Layer 7 of a small transformer language model trained on English Wikipedia (10 layers, counted from 0, width 96).
A neuron's activation on a vector x is GELU(weights . x), where the dot is the dot product.
The model reads these tokens: " imp" "osed" " under" " the" " New" " De" "al" "." "\n" "\n" "F" "ols" "om" " has" " created" " several" " short" " v" "ide" "os" " for" " the" " cons" "erv"

The vector x that enters this layer's MLP at each token. A number n stands for n times 0.09.
0 " imp": -5 12 -11 1 -54 42 -19 -18 33 -4 -37 -7 -19 9 2 8 17 -18 1 -32 -1 14 -11 -57 -3 -4 -7 7 -6 2 -16 -24 -1 14 -6 27 0 -32 -14 11 -11 -19 -23 20 3 15 -35 -10 16 -1 16 -5 -9 -28 24 -10 -8 -28 -23 -19 -7 -45 19 45 -33 24 34 -14 21 -23 -20 -14 -5 -29 -2 12 3 -16 24 -8 -6 -20 2 -15 -1 16 -8 3 -6 27 -10 53 -8 12 6 -1
1 "osed": -14 6 14 10 -81 16 -5 -35 -5 9 4 -8 -31 0 0 15 -19 -9 9 -16 3 7 -20 -38 3 6 12 12 -7 12 -18 0 -10 0 -14 11 20 -10 -5 -2 -8 -14 -33 25 5 11 3 -10 35 -7 24 0 -25 -12 2 -21 4 -25 -14 -26 0 -22 11 76 -8 3 20 -2 15 4 -27 -16 8 -20 8 22 -4 -11 23 -10 -23 -21 1 -3 4 19 -25 5 5 16 -15 43 -7 -3 -4 16
2 " under": -14 -1 14 17 -80 9 0 -45 30 -1 14 28 -24 7 10 24 -16 -9 2 -3 -6 16 4 -9 15 -9 30 14 -29 1 -4 6 -21 -6 -17 4 37 -15 20 17 -15 -11 -10 29 10 26 -13 -19 29 -14 -9 11 -3 -16 19 -21 6 10 4 -29 -18 -15 16 33 10 15 14 -21 10 -2 5 -9 27 -3 9 17 8 -16 9 -12 -8 -29 8 -9 20 2 -10 28 -17 3 1 22 -27 5 -12 35
3 " the": -15 -6 29 12 -91 7 -12 -46 15 1 17 -3 -34 11 25 15 10 -13 8 -10 -9 -1 12 -8 -14 -15 -9 -5 -34 3 -9 -17 -8 -4 -13 5 22 -7 28 4 -6 -23 -28 29 -2 17 -1 -17 27 -2 12 3 -6 11 23 -13 10 -9 -5 -36 1 4 -8 31 -1 -4 10 -11 14 20 3 -5 20 14 15 35 2 10 0 -7 0 -20 -11 -20 12 20 3 32 4 -1 -2 21 -4 8 -19 22
4 " New": -38 -6 27 15 -49 12 16 -43 8 10 2 14 10 2 36 22 -8 -23 -12 -13 -35 5 20 -17 -19 -39 -1 3 -28 9 -30 -9 11 6 -1 5 26 -1 3 0 -17 -18 -43 24 -10 8 -14 -15 12 -33 -2 9 -15 0 14 2 -12 -7 0 -29 -17 13 17 26 -23 8 11 -5 41 -2 3 4 15 -36 -6 3 -18 9 -11 18 -4 -51 -22 12 -2 16 16 21 21 -5 -24 31 8 -5 -39 25
5 " De": -23 -5 14 6 -28 15 39 -24 24 -12 28 8 -1 -6 31 40 9 -3 0 -25 -30 -7 -2 -13 -14 -24 -5 -21 -28 -1 -19 -6 3 7 0 20 -11 -19 20 13 -12 -20 -13 25 -44 -5 -36 -25 13 -16 -3 -16 3 -5 0 9 -15 -11 1 -28 -22 22 9 8 -56 -1 22 -21 28 -3 -18 21 26 -34 23 -29 -32 10 6 -19 9 -43 -18 -2 11 -12 -2 31 -9 41 -20 -3 -10 2 -4 19
6 "al": -31 -1 3 -12 -10 -27 18 -25 -9 2 -8 -10 -1 -16 1 15 -12 14 -18 -29 -5 -17 -8 7 -3 -19 -32 32 -16 -13 -25 -12 -39 -37 -5 6 15 -22 8 -19 -33 -20 -8 -13 -17 13 -36 0 12 26 10 -9 -36 12 -32 -16 -4 -7 5 -6 -16 -24 -33 68 -17 3 8 17 13 18 0 11 13 11 10 53 -24 -37 1 -12 -17 -27 -11 57 -1 -5 -13 20 -23 15 -21 35 16 -12 -22 10
7 ".": 2 -12 27 -2 -72 -4 -22 -51 6 -3 13 -6 -24 8 18 16 12 -3 -12 -14 5 -6 18 -9 -4 -12 -7 -10 -18 2 -19 -20 6 -30 2 3 31 -4 27 -6 -7 -19 -26 25 -1 18 -4 -25 30 -10 6 19 -14 15 37 -21 24 -3 1 -45 -9 -4 -13 15 -10 -1 14 -29 7 28 10 -2 16 14 6 43 15 10 1 -8 16 -24 -6 -32 6 28 18 30 -4 0 -5 10 -13 4 -8 12
8 "\n": -1 -11 25 0 -67 -4 -20 -52 2 -2 8 -16 -38 18 11 22 13 -8 -8 -14 -6 -15 21 -7 -7 -8 2 -11 -18 -12 -24 -33 -2 -25 -8 -3 30 -8 29 -4 1 -13 -29 23 0 5 2 -23 38 -7 1 11 -12 14 45 -20 12 -1 -5 -38 -5 2 -11 19 -9 -14 16 -21 3 31 3 -5 31 14 2 36 16 5 -2 2 8 -27 -5 -34 6 30 12 36 0 3 -5 2 -16 12 -12 11
9 "\n": -6 -17 26 4 -64 -1 -19 -51 1 -9 10 -14 -31 18 15 21 13 -9 -4 -12 -8 -15 18 -11 -9 -11 -2 -7 -18 -14 -26 -30 -2 -34 -10 -1 29 -6 30 -6 0 -12 -30 22 -3 6 4 -23 36 -5 3 12 -14 15 44 -15 11 1 -3 -42 -1 0 -13 14 -1 -11 13 -19 10 26 2 -7 28 14 2 40 18 9 -4 3 9 -27 -7 -35 3 35 12 39 -2 2 -4 6 -16 14 -3 12
10 "F": -18 -8 22 -1 -29 27 -21 -38 5 -25 19 12 -11 -21 25 28 11 -5 -11 -26 11 9 27 -28 -24 -35 2 22 3 0 -18 -21 2 -30 -12 24 52 -1 26 8 -3 -3 -27 6 7 -15 -10 -33 33 3 3 5 2 5 18 14 -7 14 -5 -33 -2 -27 14 -6 3 18 23 -23 48 11 0 -24 24 1 -10 33 18 -12 13 6 -12 -14 -16 7 -21 4 -2 52 -20 4 -8 33 3 10 -14 22
11 "ols": -19 15 7 9 4 -18 -4 -25 -9 -17 -17 -22 -14 -32 16 15 -4 -33 0 18 15 -1 -19 10 -4 -26 4 -3 -5 7 -25 10 4 -11 12 8 -15 -2 -4 6 -7 7 -7 3 -56 -27 -4 -17 53 22 17 25 -22 -34 -24 -24 33 19 -42 -26 -20 -30 -4 28 -2 4 0 -37 11 5 -13 -12 38 15 -15 29 -13 -31 3 3 -22 -35 -7 16 -11 12 14 -8 -48 9 -32 8 5 28 -21 11
12 "om": -5 -12 45 -3 -11 -48 -3 -5 6 -27 28 -4 -19 1 8 53 -8 7 -2 1 17 -8 -28 -18 -11 -13 24 21 -5 -10 -6 -23 -16 -17 -14 9 13 -25 35 5 -12 23 27 -7 -10 11 7 -17 33 0 -11 10 -26 -9 2 -15 -3 10 -15 -44 -20 -8 -16 84 -7 -11 9 -14 22 12 25 -18 13 4 -3 15 24 1 22 -7 17 -12 -6 7 7 9 -19 46 -5 9 -18 43 31 -12 1 -13
13 " has": -4 -18 25 16 -55 1 5 -21 9 -15 0 -13 -33 -13 0 -26 -9 -1 4 8 -11 -9 -18 -7 2 17 46 -5 4 19 -19 -24 -6 -1 1 25 21 -23 43 -7 -7 28 -26 20 22 7 27 -12 27 25 -30 15 3 16 13 -28 -12 8 8 -28 2 -2 6 59 -4 -15 4 13 28 -3 -5 -20 6 16 8 19 43 5 21 -17 15 -21 -16 -27 -6 1 0 32 -23 -12 -33 33 -5 -11 -17 20
14 " created": -9 -11 14 12 -75 26 -5 -36 -9 3 5 10 -32 -23 18 -6 -11 -15 13 16 -9 -6 -5 -30 -12 -3 21 -24 -7 18 -20 5 -20 -19 -20 16 24 -4 19 -20 -5 -5 -26 39 -10 21 29 -23 42 -1 -2 11 -31 1 12 -17 10 22 -5 -25 4 2 17 45 14 12 2 -8 19 0 -15 -7 16 6 14 3 18 -11 26 8 -11 -15 -1 -33 -1 20 -3 25 -1 -24 -26 12 -4 -21 -27 18
15 " several": -24 -4 32 -10 -74 19 1 -33 6 12 11 9 -37 -20 32 11 -2 -26 26 -12 6 -8 -1 -19 -25 3 29 -9 -27 17 -13 -16 -24 -11 -6 8 29 -7 16 5 -7 18 -28 23 -9 5 18 -8 44 10 -6 -7 -8 3 -2 -12 11 -4 -7 -38 -9 12 10 30 14 -2 2 -14 30 -8 16 2 20 9 10 10 -7 3 20 10 5 -41 -4 -20 7 34 0 23 -5 -19 -5 24 14 -16 -20 23
16 " short": -44 6 22 -12 -54 43 19 -40 9 16 -4 7 -10 -13 20 8 30 -10 7 -2 -5 -1 7 -2 -11 -32 4 9 -36 -5 -18 -9 -8 -1 -9 -17 30 -7 27 5 5 16 -26 18 -2 -2 20 -14 49 -2 -1 8 -17 -2 -16 -11 1 -17 -2 -25 -3 10 33 25 9 -27 12 -10 31 -2 5 5 28 -21 4 17 -14 -25 25 1 9 -39 8 -34 2 22 -17 21 7 -13 -10 37 10 -28 -35 27
17 " v": -21 12 21 -2 -38 24 3 -58 27 -13 -3 25 -4 -3 21 29 30 3 -7 4 4 -1 -1 -8 -19 -37 9 -7 -22 32 -14 16 -19 0 -11 7 11 -6 36 35 -30 -6 -4 18 -27 0 -26 -32 23 -9 11 5 7 -10 17 -9 15 10 -4 -25 0 -19 -10 -7 -5 -9 17 -34 46 -2 2 20 32 -11 27 25 -10 19 40 8 9 -17 -7 -26 3 12 -23 1 -10 -9 -17 41 -15 -13 -3 20
18 "ide": -10 5 8 21 12 -6 8 5 -2 -12 5 1 -27 -12 9 32 -11 0 0 -8 29 -7 0 0 -8 7 -8 4 -33 -14 -35 24 -24 -4 -13 29 -8 -30 -3 11 11 3 -22 -4 -33 -6 -26 -16 42 12 42 35 -18 9 -22 -32 14 -23 -38 -37 -11 -39 11 49 17 -22 18 -27 41 -9 -35 -3 33 3 -9 30 -7 -28 22 -21 -27 -15 14 -8 -9 2 -13 -27 -18 -9 5 6 21 9 2 5
19 "os": -35 -23 31 9 -15 -39 -2 -27 6 29 -7 10 -19 9 16 10 -18 -1 18 20 14 -4 -13 -28 -6 5 44 44 0 -3 -23 -9 9 28 -7 4 21 -12 4 18 -27 5 10 39 -29 10 7 -2 33 -7 9 7 -10 -25 -12 -50 10 -32 -15 -44 -13 -11 -10 63 15 3 10 -31 19 6 11 24 1 -15 15 16 2 -4 27 2 8 -21 6 -21 5 14 -22 24 6 7 2 50 12 -13 -5 12
20 " for": -20 -35 34 15 -86 -5 4 -17 24 -11 19 23 -37 -20 14 5 -26 -1 -4 -10 10 -1 -7 -13 -14 2 35 6 -5 -9 -22 -5 -19 9 -27 25 22 -15 22 -20 -14 -6 2 17 16 13 5 -11 3 1 -9 -1 -19 16 7 -11 -11 -14 18 -35 -10 6 1 36 20 -8 12 -18 11 1 7 -9 20 2 -14 9 23 -7 19 -18 7 -20 -5 -5 31 6 -19 37 -14 -3 -19 39 1 -22 -11 7
21 " the": -23 2 27 19 -94 9 2 -45 22 -3 19 9 -20 -6 26 8 12 -25 18 1 2 5 9 -10 -16 -11 7 3 -32 8 -11 -10 -25 6 -12 4 13 -6 23 10 -4 -12 -16 21 -5 4 5 -13 28 -6 16 -2 0 3 3 -17 8 -4 -7 -26 -2 7 -1 40 12 9 8 -13 27 21 11 -4 29 10 13 21 -3 17 -9 -7 3 -26 -19 -21 10 21 -4 27 15 -19 -2 25 1 1 -24 15
22 " cons": -23 6 17 -10 -27 27 15 -41 14 -4 -25 33 -7 -3 20 7 11 -11 4 2 -7 3 9 -6 -36 -31 6 17 -7 -8 -24 -6 -7 -8 -26 14 -2 -21 38 2 -10 -23 -13 29 -23 13 -19 -16 13 -22 30 17 26 -19 31 -27 -22 -9 11 -32 -21 -8 -6 16 -13 26 8 -20 5 -10 -13 -4 24 -18 11 4 -31 12 9 28 14 -55 -5 -25 -14 31 -1 32 -10 10 -35 25 -1 -35 -21 40
23 "erv": 21 -1 28 -13 -10 23 15 7 10 5 1 12 7 2 23 8 -22 10 -9 -12 -6 -7 -34 -15 -13 -8 8 -21 -21 -35 -19 7 -24 8 -19 -21 -8 -43 11 -4 -35 -72 0 10 -15 23 -32 -40 20 1 31 8 -13 -4 -6 -24 -7 -22 -5 -29 -16 -4 37 31 -22 -19 28 -14 46 -18 0 -18 41 -23 11 -19 -10 8 30 -27 6 -11 -23 -16 1 -7 -3 8 -12 16 -21 15 -12 -22 0 -11

Each question shows the input weights of one neuron of the MLP. A number n stands for n times 0.015.

n263: 25 4 3 -15 -35 9 10 -42 -3 -1 5 8 -2 14 6 -3 -29 19 -10 -5 10 -3 -4 4 -8 -6 -25 39 28 -4 -10 36 13 -10 -4 3 -37 2 -20 17 -22 3 28 2 3 10 -18 39 10 15 14 -13 -24 46 -28 -5 -16 0 -2 17 3 -10 12 -21 -13 35 -15 -8 -20 8 -17 13 7 -19 -16 -1 -21 23 -16 10 -20 -31 37 6 -25 17 8 8 -3 -24 20 16 15 -9 9 -16
It fires most on token 6 "al"

n284: 5 2 23 7 4 32 -44 -9 -6 5 6 1 0 4 -3 -4 21 23 -7 18 -17 37 -42 0 16 26 -3 -74 17 -5 -8 1 -11 -13 10 -26 -8 -31 0 -29 -15 5 -14 -10 2 3 4 -19 -27 1 -6 22 -16 7 36 -13 4 42 -60 -13 32 1 25 5 -15 -28 -8 -10 10 20 4 -3 34 34 23 -12 24 2 -17 8 6 32 -11 -15 3 -40 18 -24 -26 23 -1 -27 -39 -48 11 -12
On which token does it fire most, and how strongly? 23 "erv", at about 11

n227: 22 -10 9 -9 -3 -7 -2 12 9 28 36 39 -1 -15 -4 -2 39 17 -11 8 -19 17 -15 -18 33 14 -25 -7 3 26 -38 -24 9 -9 -20 10 -16 9 26 8 -26 35 -20 27 -4 -23 -12 -31 10 1 33 8 -13 20 1 1 -27 15 2 48 26 -24 5 24 -24 -20 6 16 -7 -7 3 12 -6 -29 -17 -28 49 4 -4 24 -11 20 -10 10 5 -36 22 -13 25 20 -1 -10 7 34 32 21
It fires most on token 5 " De"

n159: -13 31 -29 -5 -36 0 -16 -8 14 -20 16 9 -23 -14 23 -10 -7 -4 -13 31 -11 22 19 -16 -22 -4 21 -36 -13 8 -26 14 5 -18 20 2 7 -12 -24 -9 8 -28 -9 -9 8 10 -5 9 -31 24 7 -4 -2 10 23 15 -6 -16 -5 -8 33 -16 -28 -6 23 8 -18 -6 -22 8 -7 -21 -30 13 -7 -39 -5 7 2 -38 -19 19 25 -18 44 6 -7 -21 -22 0 -33 6 -28 -29 -3 -14
It fires most on token 20 " for"

n309: 47 9 11 -4 -2 4 17 -28 68 -14 -10 15 -16 -12 -8 -7 6 -27 18 2 -8 14 -26 -7 5 6 -14 -20 18 10 12 -16 7 25 5 16 -11 -6 40 7 15 7 3 -29 16 1 -35 13 -1 19 14 -7 15 -21 -12 -17 2 -1 -9 5 15 2 -4 8 21 -11 41 -2 -9 37 16 -3 -13 38 -19 -9 6 14 -18 -37 18 10 -31 -2 1 -20 -19 -22 -3 -4 -9 3 -10 8 -29 10
On which token does it fire most, and how strongly? 13 " has", at about 6.9

n258: -44 5 -7 8 0 -13 2 46 7 26 -24 14 1 9 1 -5 -2 21 37 -10 18 3 -8 -26 -2 -26 1 32 -35 -8 9 -5 -10 -5 -16 9 26 -9 36 -11 17 45 19 -17 -16 20 18 21 -7 12 18 2 -5 17 -3 -4 -9 -14 -29 -6 17 -13 -24 10 -13 0 15 16 42 13 31 -19 -28 23 -19 4 12 -27 5 -19 -18 4 -11 19 51 1 20 20 -2 28 -8 13 18 28 46 -2
On which two tokens does it fire most, strongest first? 12 "om", 6 "al"

n352: -12 -32 -15 14 -11 43 8 -12 -4 -25 24 55 -19 11 -20 15 26 2 -14 -2 12 20 4 17 29 15 -40 4 20 -19 -16 -16 11 -18 28 8 -21 18 -13 21 -26 6 33 -15 -5 7 28 33 15 34 -32 -33 12 -12 30 -27 -18 -4 -21 15 13 17 16 1 -32 -40 14 7 -9 6 -2 -33 -41 -31 -9 4 7 17 -4 0 44 9 6 -11 -8 -10 12 1 5 14 -13 -6 8 33 -22 5
It fires most on token 0 " imp"

n267: 3 15 16 5 14 -4 8 21 -13 6 7 26 -18 2 -39 8 8 -8 11 15 32 28 12 17 25 -51 -5 -2 -18 -7 6 33 6 -9 -11 10 3 15 45 27 32 -21 1 1 4 59 16 33 -7 19 -16 4 5 -6 22 49 -21 -8 12 -3 -40 -5 14 6 6 8 8 25 9 17 14 11 -1 17 -31 36 -38 -30 18 8 26 41 17 -21 4 7 -27 -11 23 7 29 16 5 -6 -2 22
On which two tokens does it fire most, strongest first? 16 " short", 2 " under"

n153: -12 19 9 16 4 -4 11 -2 -28 27 1 -35 -40 -8 33 2 42 -22 16 31 34 -29 -9 65 -3 -1 -22 -4 5 31 32 -12 7 1 -11 21 25 -26 8 -11 -22 -18 -31 24 2 32 11 -30 -37 5 -19 -11 13 -14 35 14 9 -6 29 5 22 20 8 18 -12 12 -16 11 10 0 21 37 -7 1 -2 -19 -2 11 -4 -25 -21 13 26 0 20 -16 -33 -17 6 -1 20 3 8 44 3 6
On which two tokens does it fire most, strongest first? 3 " the", 21 " the"

n75: 6 0 17 -10 8 -6 22 -49 29 -12 -22 -24 25 -26 2 14 -14 -27 4 19 -3 -12 -6 11 -4 35 16 16 -20 -1 -41 -4 12 9 9 -16 -8 14 -7 -12 -2 -36 24 11 15 1 7 1 -7 -2 -31 11 -5 5 -8 -13 15 22 36 8 -20 -7 -6 -11 -1 33 5 13 16 3 -27 12 -14 -9 -54 -11 36 -2 4 12 11 36 -35 1 4 3 22 -4 -7 2 -17 36 9 -23 -8 -10
It fires most on token 13 " has"

n213: 11 -30 28 9 27 29 -9 9 5 -9 -7 -21 14 -6 3 -19 -5 -26 -2 13 -4 21 46 -17 -10 -21 13 7 -44 2 9 40 -15 -32 -10 -7 -10 22 32 -18 -9 -14 -1 -24 13 -22 13 41 -15 -2 -10 0 -2 19 -14 42 -3 15 -1 26 -3 1 1 6 11 5 -14 -32 -2 18 -5 -23 34 16 -17 31 11 -16 -1 23 19 29 31 -28 -2 17 -13 32 10 4 -1 3 19 7 29 -4
It fires most on token 10 "F"

n182: -32 -34 7 -12 8 11 23 -4 -1 15 -23 -3 -9 -14 21 41 1 -25 0 10 24 -11 28 31 -17 -14 -20 -21 -1 -43 26 -2 -5 -5 12 62 19 -21 -28 -30 18 -25 -25 37 1 -22 -10 -23 -49 -1 32 -13 40 -60 35 23 10 14 34 43 -12 -13 8 2 28 22 1 17 -17 3 16 15 39 25 -1 -6 -11 -23 17 -19 8 14 -12 29 27 -12 -13 4 14 41 -12 -4 -43 0 38 8
On which three tokens does it fire most, strongest first? 5 " De", 22 " cons", 10 "F"

n9: 24 -10 38 -24 11 -4 -11 3 -13 2 2 -15 7 -32 -42 1 17 -26 1 -14 -4 11 43 16 -3 -1 -8 23 -9 12 14 21 29 19 -7 -5 -20 -31 9 -5 -32 -18 -27 -12 -15 9 -1 -9 -7 -5 -13 16 25 12 23 -1 22 3 6 43 24 1 15 23 -1 -28 -24 9 -11 6 9 -3 36 19 40 -3 25 2 2 20 -9 26 -31 -6 24 2 23 -4 11 -12 -8 -17 31 25 -25 -1
It fires most on token 8 "\n"

n289: -1 -21 16 5 47 -10 21 9 -19 20 -4 30 9 16 -25 -15 33 -28 12 -8 -2 -9 -2 14 17 17 38 29 2 -10 -4 23 -6 -19 1 -20 -16 14 7 -6 24 21 -11 20 0 6 16 62 23 -13 13 38 -7 -2 42 -8 13 -19 -1 -18 11 21 -13 13 -7 20 1 1 -16 40 -7 -2 20 25 -28 -42 10 -20 47 -2 -16 -13 8 19 49 7 -8 23 -4 -5 8 -12 1 2 5 -21
It fires most on token 19 "os"

n127: 12 -17 -2 21 -25 -1 0 50 -22 -15 -11 -2 2 8 1 -13 7 -2 -3 7 -3 -8 15 -16 -5 -6 -6 -7 -2 7 34 -1 12 2 -1 20 -29 17 -1 -16 -20 11 -28 1 -10 2 18 -4 4 14 -27 -29 -29 16 -18 6 1 5 -4 5 1 -11 13 9 36 11 -24 -12 -1 2 -12 -11 -25 47 29 -7 -24 -2 -3 -22 -10 39 -7 4 3 -18 1 60 -19 18 -13 26 10 13 17 -21
It fires most on token 13 " has"

n308: 24 6 15 3 -39 -33 -8 -12 -17 -14 -14 3 11 4 -14 -16 -1 11 -5 28 23 18 10 5 -7 19 -41 14 18 -15 6 45 -35 -31 4 11 -12 -36 1 -18 6 25 -21 32 -3 -20 -18 36 -26 35 4 8 -1 2 16 2 0 -4 -14 15 -19 -17 5 16 -7 -13 -16 -14 10 -11 21 15 0 -23 16 -10 34 -12 -9 -8 26 -7 18 -5 29 -35 -20 -6 -13 13 -10 -21 -9 18 27 12
It fires most on token 18 "ide"

n217: -9 -29 50 15 -31 -3 -3 12 8 -19 -7 24 -26 -21 10 13 43 47 5 -8 8 -4 -1 -19 -8 31 26 20 9 -9 -4 -1 12 28 7 3 -13 -6 -36 1 2 9 0 3 19 -34 -2 12 -32 45 26 14 -13 -2 10 -3 -22 15 22 9 26 -15 -3 15 15 8 1 10 4 -17 -12 -29 32 -31 -2 -7 -18 9 -5 -12 -13 -27 -23 -2 -12 -2 -7 11 -25 24 -9 16 13 11 17 5
On which token does it fire most, and how strongly? 20 " for", at about 13

n327: 11 44 13 5 23 18 -9 -14 -1 -39 22 1 12 -5 1 -14 4 -14 -7 -6 1 7 34 4 -37 -7 26 -9 17 -26 2 7 -7 -1 8 -4 -24 32 -1 -27 -12 24 11 -28 -1 20 31 4 -10 -42 27 1 -23 -14 -5 3 -4 -7 26 15 18 22 -25 -18 23 -10 22 14 -15 7 -1 -7 4 35 0 7 -7 -3 22 1 20 -42 -1 -12 16 -27 42 -27 -24 12 -9 19 -16 15 42 33
It fires most on token 22 " cons"

n295: 4 -13 6 20 6 20 30 -5 -9 -1 31 -8 -26 17 -46 12 -22 11 8 11 -37 -3 -3 11 8 -35 6 0 19 7 49 -3 14 5 -19 10 6 -9 -11 32 35 12 1 51 -3 -12 32 14 0 -24 6 -35 -12 -57 2 4 -15 -23 5 1 2 30 24 7 -5 5 -21 -8 2 -13 17 22 7 17 12 20 1 -13 1 33 -21 -13 -20 -5 11 -14 -5 -28 -6 -18 21 -3 53 3 4 -22
On which token does it fire most, and how strongly? 19 "os", at about 3.8

n191: 4 13 -7 -42 45 7 21 -13 -18 32 8 -6 -5 1 0 -4 4 -2 -16 -7 18 -21 1 -4 -24 17 -3 30 -15 23 10 -40 4 2 5 -7 11 30 4 29 -28 12 44 7 7 32 10 -7 29 20 32 12 4 -2 3 10 33 -10 -21 25 -23 8 -6 16 12 -24 18 -21 16 9 25 12 8 -14 11 -45 12 -26 -6 -19 23 -1 26 58 21 2 -20 9 25 -17 -2 -36 -27 -4 4 -7
It fires most on token 19 "os"

n97: -12 -12 20 -18 9 29 6 -8 19 -18 -4 18 -7 43 -39 -28 9 24 17 -30 19 -1 29 12 -14 14 -13 -7 -16 -20 27 -4 17 15 18 -33 1 12 50 19 4 -23 20 -14 4 29 -34 12 -29 -1 -8 1 -1 -13 25 12 25 -30 1 -45 -16 7 19 18 18 9 0 17 2 3 28 6 -40 10 -28 24 -3 -30 20 -7 6 28 52 -58 8 21 -1 11 12 18 -20 -10 13 9 12 29
It fires most on token 7 "."

n209: 9 12 28 -9 31 13 -5 -28 -7 -6 -9 20 -3 21 1 10 17 15 9 -14 -23 27 30 28 -2 17 -43 -17 36 -4 8 36 -5 -31 6 -23 9 -24 29 45 26 -8 -25 22 46 15 11 7 -18 -24 16 -8 21 4 23 -19 5 30 -4 -4 2 -9 -12 3 -28 10 30 -20 14 -22 -4 1 -35 -1 -2 -5 8 15 7 20 17 -4 -1 -43 -27 -37 16 5 -23 6 -35 9 12 -17 13 8
On which token does it fire most, and how strongly? 22 " cons", at about 12

n82: 1 -7 23 -24 -25 -9 19 -3 -29 -34 5 2 -7 -23 17 2 -13 -20 -11 -4 -8 19 -34 -9 -14 9 17 -16 -26 -16 6 3 -27 -24 -23 6 -24 -21 -14 6 29 -28 17 -19 -6 30 25 -4 -19 -4 -12 20 -17 13 9 47 8 28 28 19 12 -7 10 33 0 5 -13 -17 -18 6 2 -13 -26 5 13 -21 26 0 6 20 -55 34 37 -40 -10 -18 13 -1 -7 -1 -6 -25 -27 -16 22 -7
On which token does it fire most, and how strongly? 14 " created", at about 9.9

n226: -11 -32 3 -13 -1 31 -18 13 -11 51 -18 -1 -22 2 -10 26 21 -15 29 8 -43 -21 -9 24 34 15 8 26 17 2 9 -9 -27 -16 -20 -48 27 -9 -16 20 1 -1 13 -20 6 -2 -6 -31 4 1 -6 20 7 -36 -8 10 -26 7 -13 0 -22 16 3 -2 5 34 -22 -13 -1 -13 -1 8 -4 -67 -7 -10 -12 4 1 4 -9 44 -5 -17 -7 -24 9 13 -18 -22 -6 -13 13 -5 10 -39
It fires most on token 23 "erv"

n365: -30 31 16 8 -34 -22 19 16 -1 -4 -2 -32 1 8 1 26 -4 11 -12 -6 -15 2 35 -3 26 -11 -16 -14 14 24 24 20 1 19 14 8 -14 -4 24 21 36 -16 -28 14 4 12 7 20 -8 11 17 -32 32 29 1 4 8 11 -1 -4 10 -1 17 19 -10 7 14 3 11 37 18 -18 -16 -12 11 3 -11 -2 -2 -9 -36 15 27 -42 -20 -12 18 24 -7 -33 10 -15 -10 39 10 -14
It fires most on token 3 " the"

n19: 1 -14 -7 -5 -24 14 -13 -14 15 7 -1 -17 -15 8 6 24 -7 23 17 16 -10 2 26 -7 -15 11 -16 10 9 -26 23 4 -30 -8 3 -16 -7 0 -23 -32 6 27 -40 -9 32 48 16 -7 -10 -12 9 1 -8 -3 4 -13 -28 -27 7 17 -31 -1 -1 7 -5 2 -21 24 8 15 -2 33 -7 -7 -2 3 -2 -13 30 -20 -9 -2 27 -6 5 14 29 -5 23 -13 27 11 11 -19 -37 2
On which two tokens does it fire most, strongest first? 16 " short", 1 "osed"

n373: 10 -3 6 -9 10 17 -30 5 12 13 -10 17 -5 -22 -18 62 13 -3 28 21 29 -4 13 -19 23 14 -15 17 27 1 -22 44 -30 -2 -15 -15 -17 -33 -14 11 -30 11 -3 25 -23 6 27 34 -2 27 -46 12 34 21 36 -26 12 11 8 -19 -10 65 -12 -16 -16 -13 22 -11 2 7 -30 -19 -17 5 -8 -26 -26 -16 25 4 -11 -11 2 13 -14 -17 15 -25 -50 -17 31 -8 30 -26 23 7
It fires most on token 18 "ide"

n69: 9 11 -1 -7 17 10 8 -12 -23 -9 37 -30 -37 17 -17 -12 -78 25 3 13 7 -17 -2 7 -8 17 -28 -11 25 -31 2 15 -5 34 -29 -20 25 18 -40 3 -2 -4 11 0 -37 15 -9 -23 0 14 29 -3 -7 9 16 19 1 43 2 -17 6 5 17 31 1 -10 -47 -14 -7 -7 -11 10 -31 0 2 -11 -23 -8 -21 -15 -33 15 -1 -28 -23 13 10 11 20 -31 -14 1 17 16 -17 -17
On which three tokens does it fire most, strongest first? 18 "ide", 14 " created", 23 "erv"

n123: -12 17 2 -2 -6 3 -19 22 12 -42 22 2 -3 18 17 -42 -17 -3 7 30 -20 18 13 21 -38 -13 4 -25 -12 8 1 1 19 36 -16 -8 2 -7 -21 4 35 12 -26 8 43 -7 -6 6 35 16 -15 -2 -9 -11 1 26 -1 -11 5 -17 -14 0 7 -9 -21 -25 0 -27 6 12 -10 7 7 41 35 10 3 50 -26 12 1 34 4 3 -13 20 -15 -7 -17 -2 20 -27 8 -4 -1 -9
It fires most on token 3 " the"

n283: -17 -26 6 2 -30 -4 -12 17 0 14 -18 9 -1 -1 -18 21 -12 -4 -18 22 -42 4 6 -19 9 42 13 -1 10 -11 17 -10 15 4 15 7 -4 57 -21 30 -17 5 0 -2 -12 19 -1 -34 37 14 30 -26 -40 -6 2 -38 -31 -20 -43 12 37 -22 23 -12 -4 -4 -17 47 -11 -18 -26 10 -7 -17 16 33 15 -2 -22 -25 4 23 -14 7 -18 11 -8 -8 3 25 15 -23 12 15 6 15
It fires most on token 1 "osed"

n315: -23 5 35 -4 -28 46 24 2 -11 -13 -11 4 24 16 -31 21 -33 29 12 9 6 -17 9 -8 19 -31 -15 -6 23 8 25 27 19 19 1 6 -19 -15 -13 13 -7 31 -39 -12 -13 -12 4 23 -17 -44 -6 20 3 -12 24 1 12 -3 0 -16 -7 -2 19 0 -11 39 -6 -2 14 25 28 -28 -20 -34 -12 -47 30 -2 -9 14 6 -27 6 3 -20 -3 6 26 17 21 39 7 23 8 -16 -15
It fires most on token 4 " New"

n91: -6 14 -1 -4 -26 22 -27 -23 -41 18 -19 19 -23 -41 -3 5 -1 -12 -19 33 -26 -2 4 23 -14 -14 -11 31 14 27 11 -22 16 28 1 -29 -24 24 13 7 21 29 13 -28 -8 -24 4 -33 -57 -1 -33 -15 -21 25 14 24 16 1 35 -20 -20 -20 -18 -3 -28 25 -14 8 7 -1 12 8 -11 -8 -27 -17 16 11 16 -20 -18 -9 -35 1 15 11 7 -12 -23 -3 15 15 -3 -21 4 11
It fires most on token 4 " New"

n300: 8 1 -9 -5 -17 -18 -7 9 -2 13 5 27 -5 -27 16 43 -7 15 -10 -24 26 10 15 15 38 -13 -46 -12 -31 16 -1 -15 -7 8 11 -19 3 40 -1 19 -4 -9 -9 1 -12 28 -19 -4 -36 28 3 34 -15 25 6 9 25 -17 3 34 -31 4 32 -1 3 -1 -44 -42 34 -24 -15 18 -12 15 -12 -2 25 -8 -31 -19 24 19 17 -29 -21 5 12 11 4 8 1 12 15 4 18 1
On which token does it fire most, and how strongly? 7 ".", at about 5.7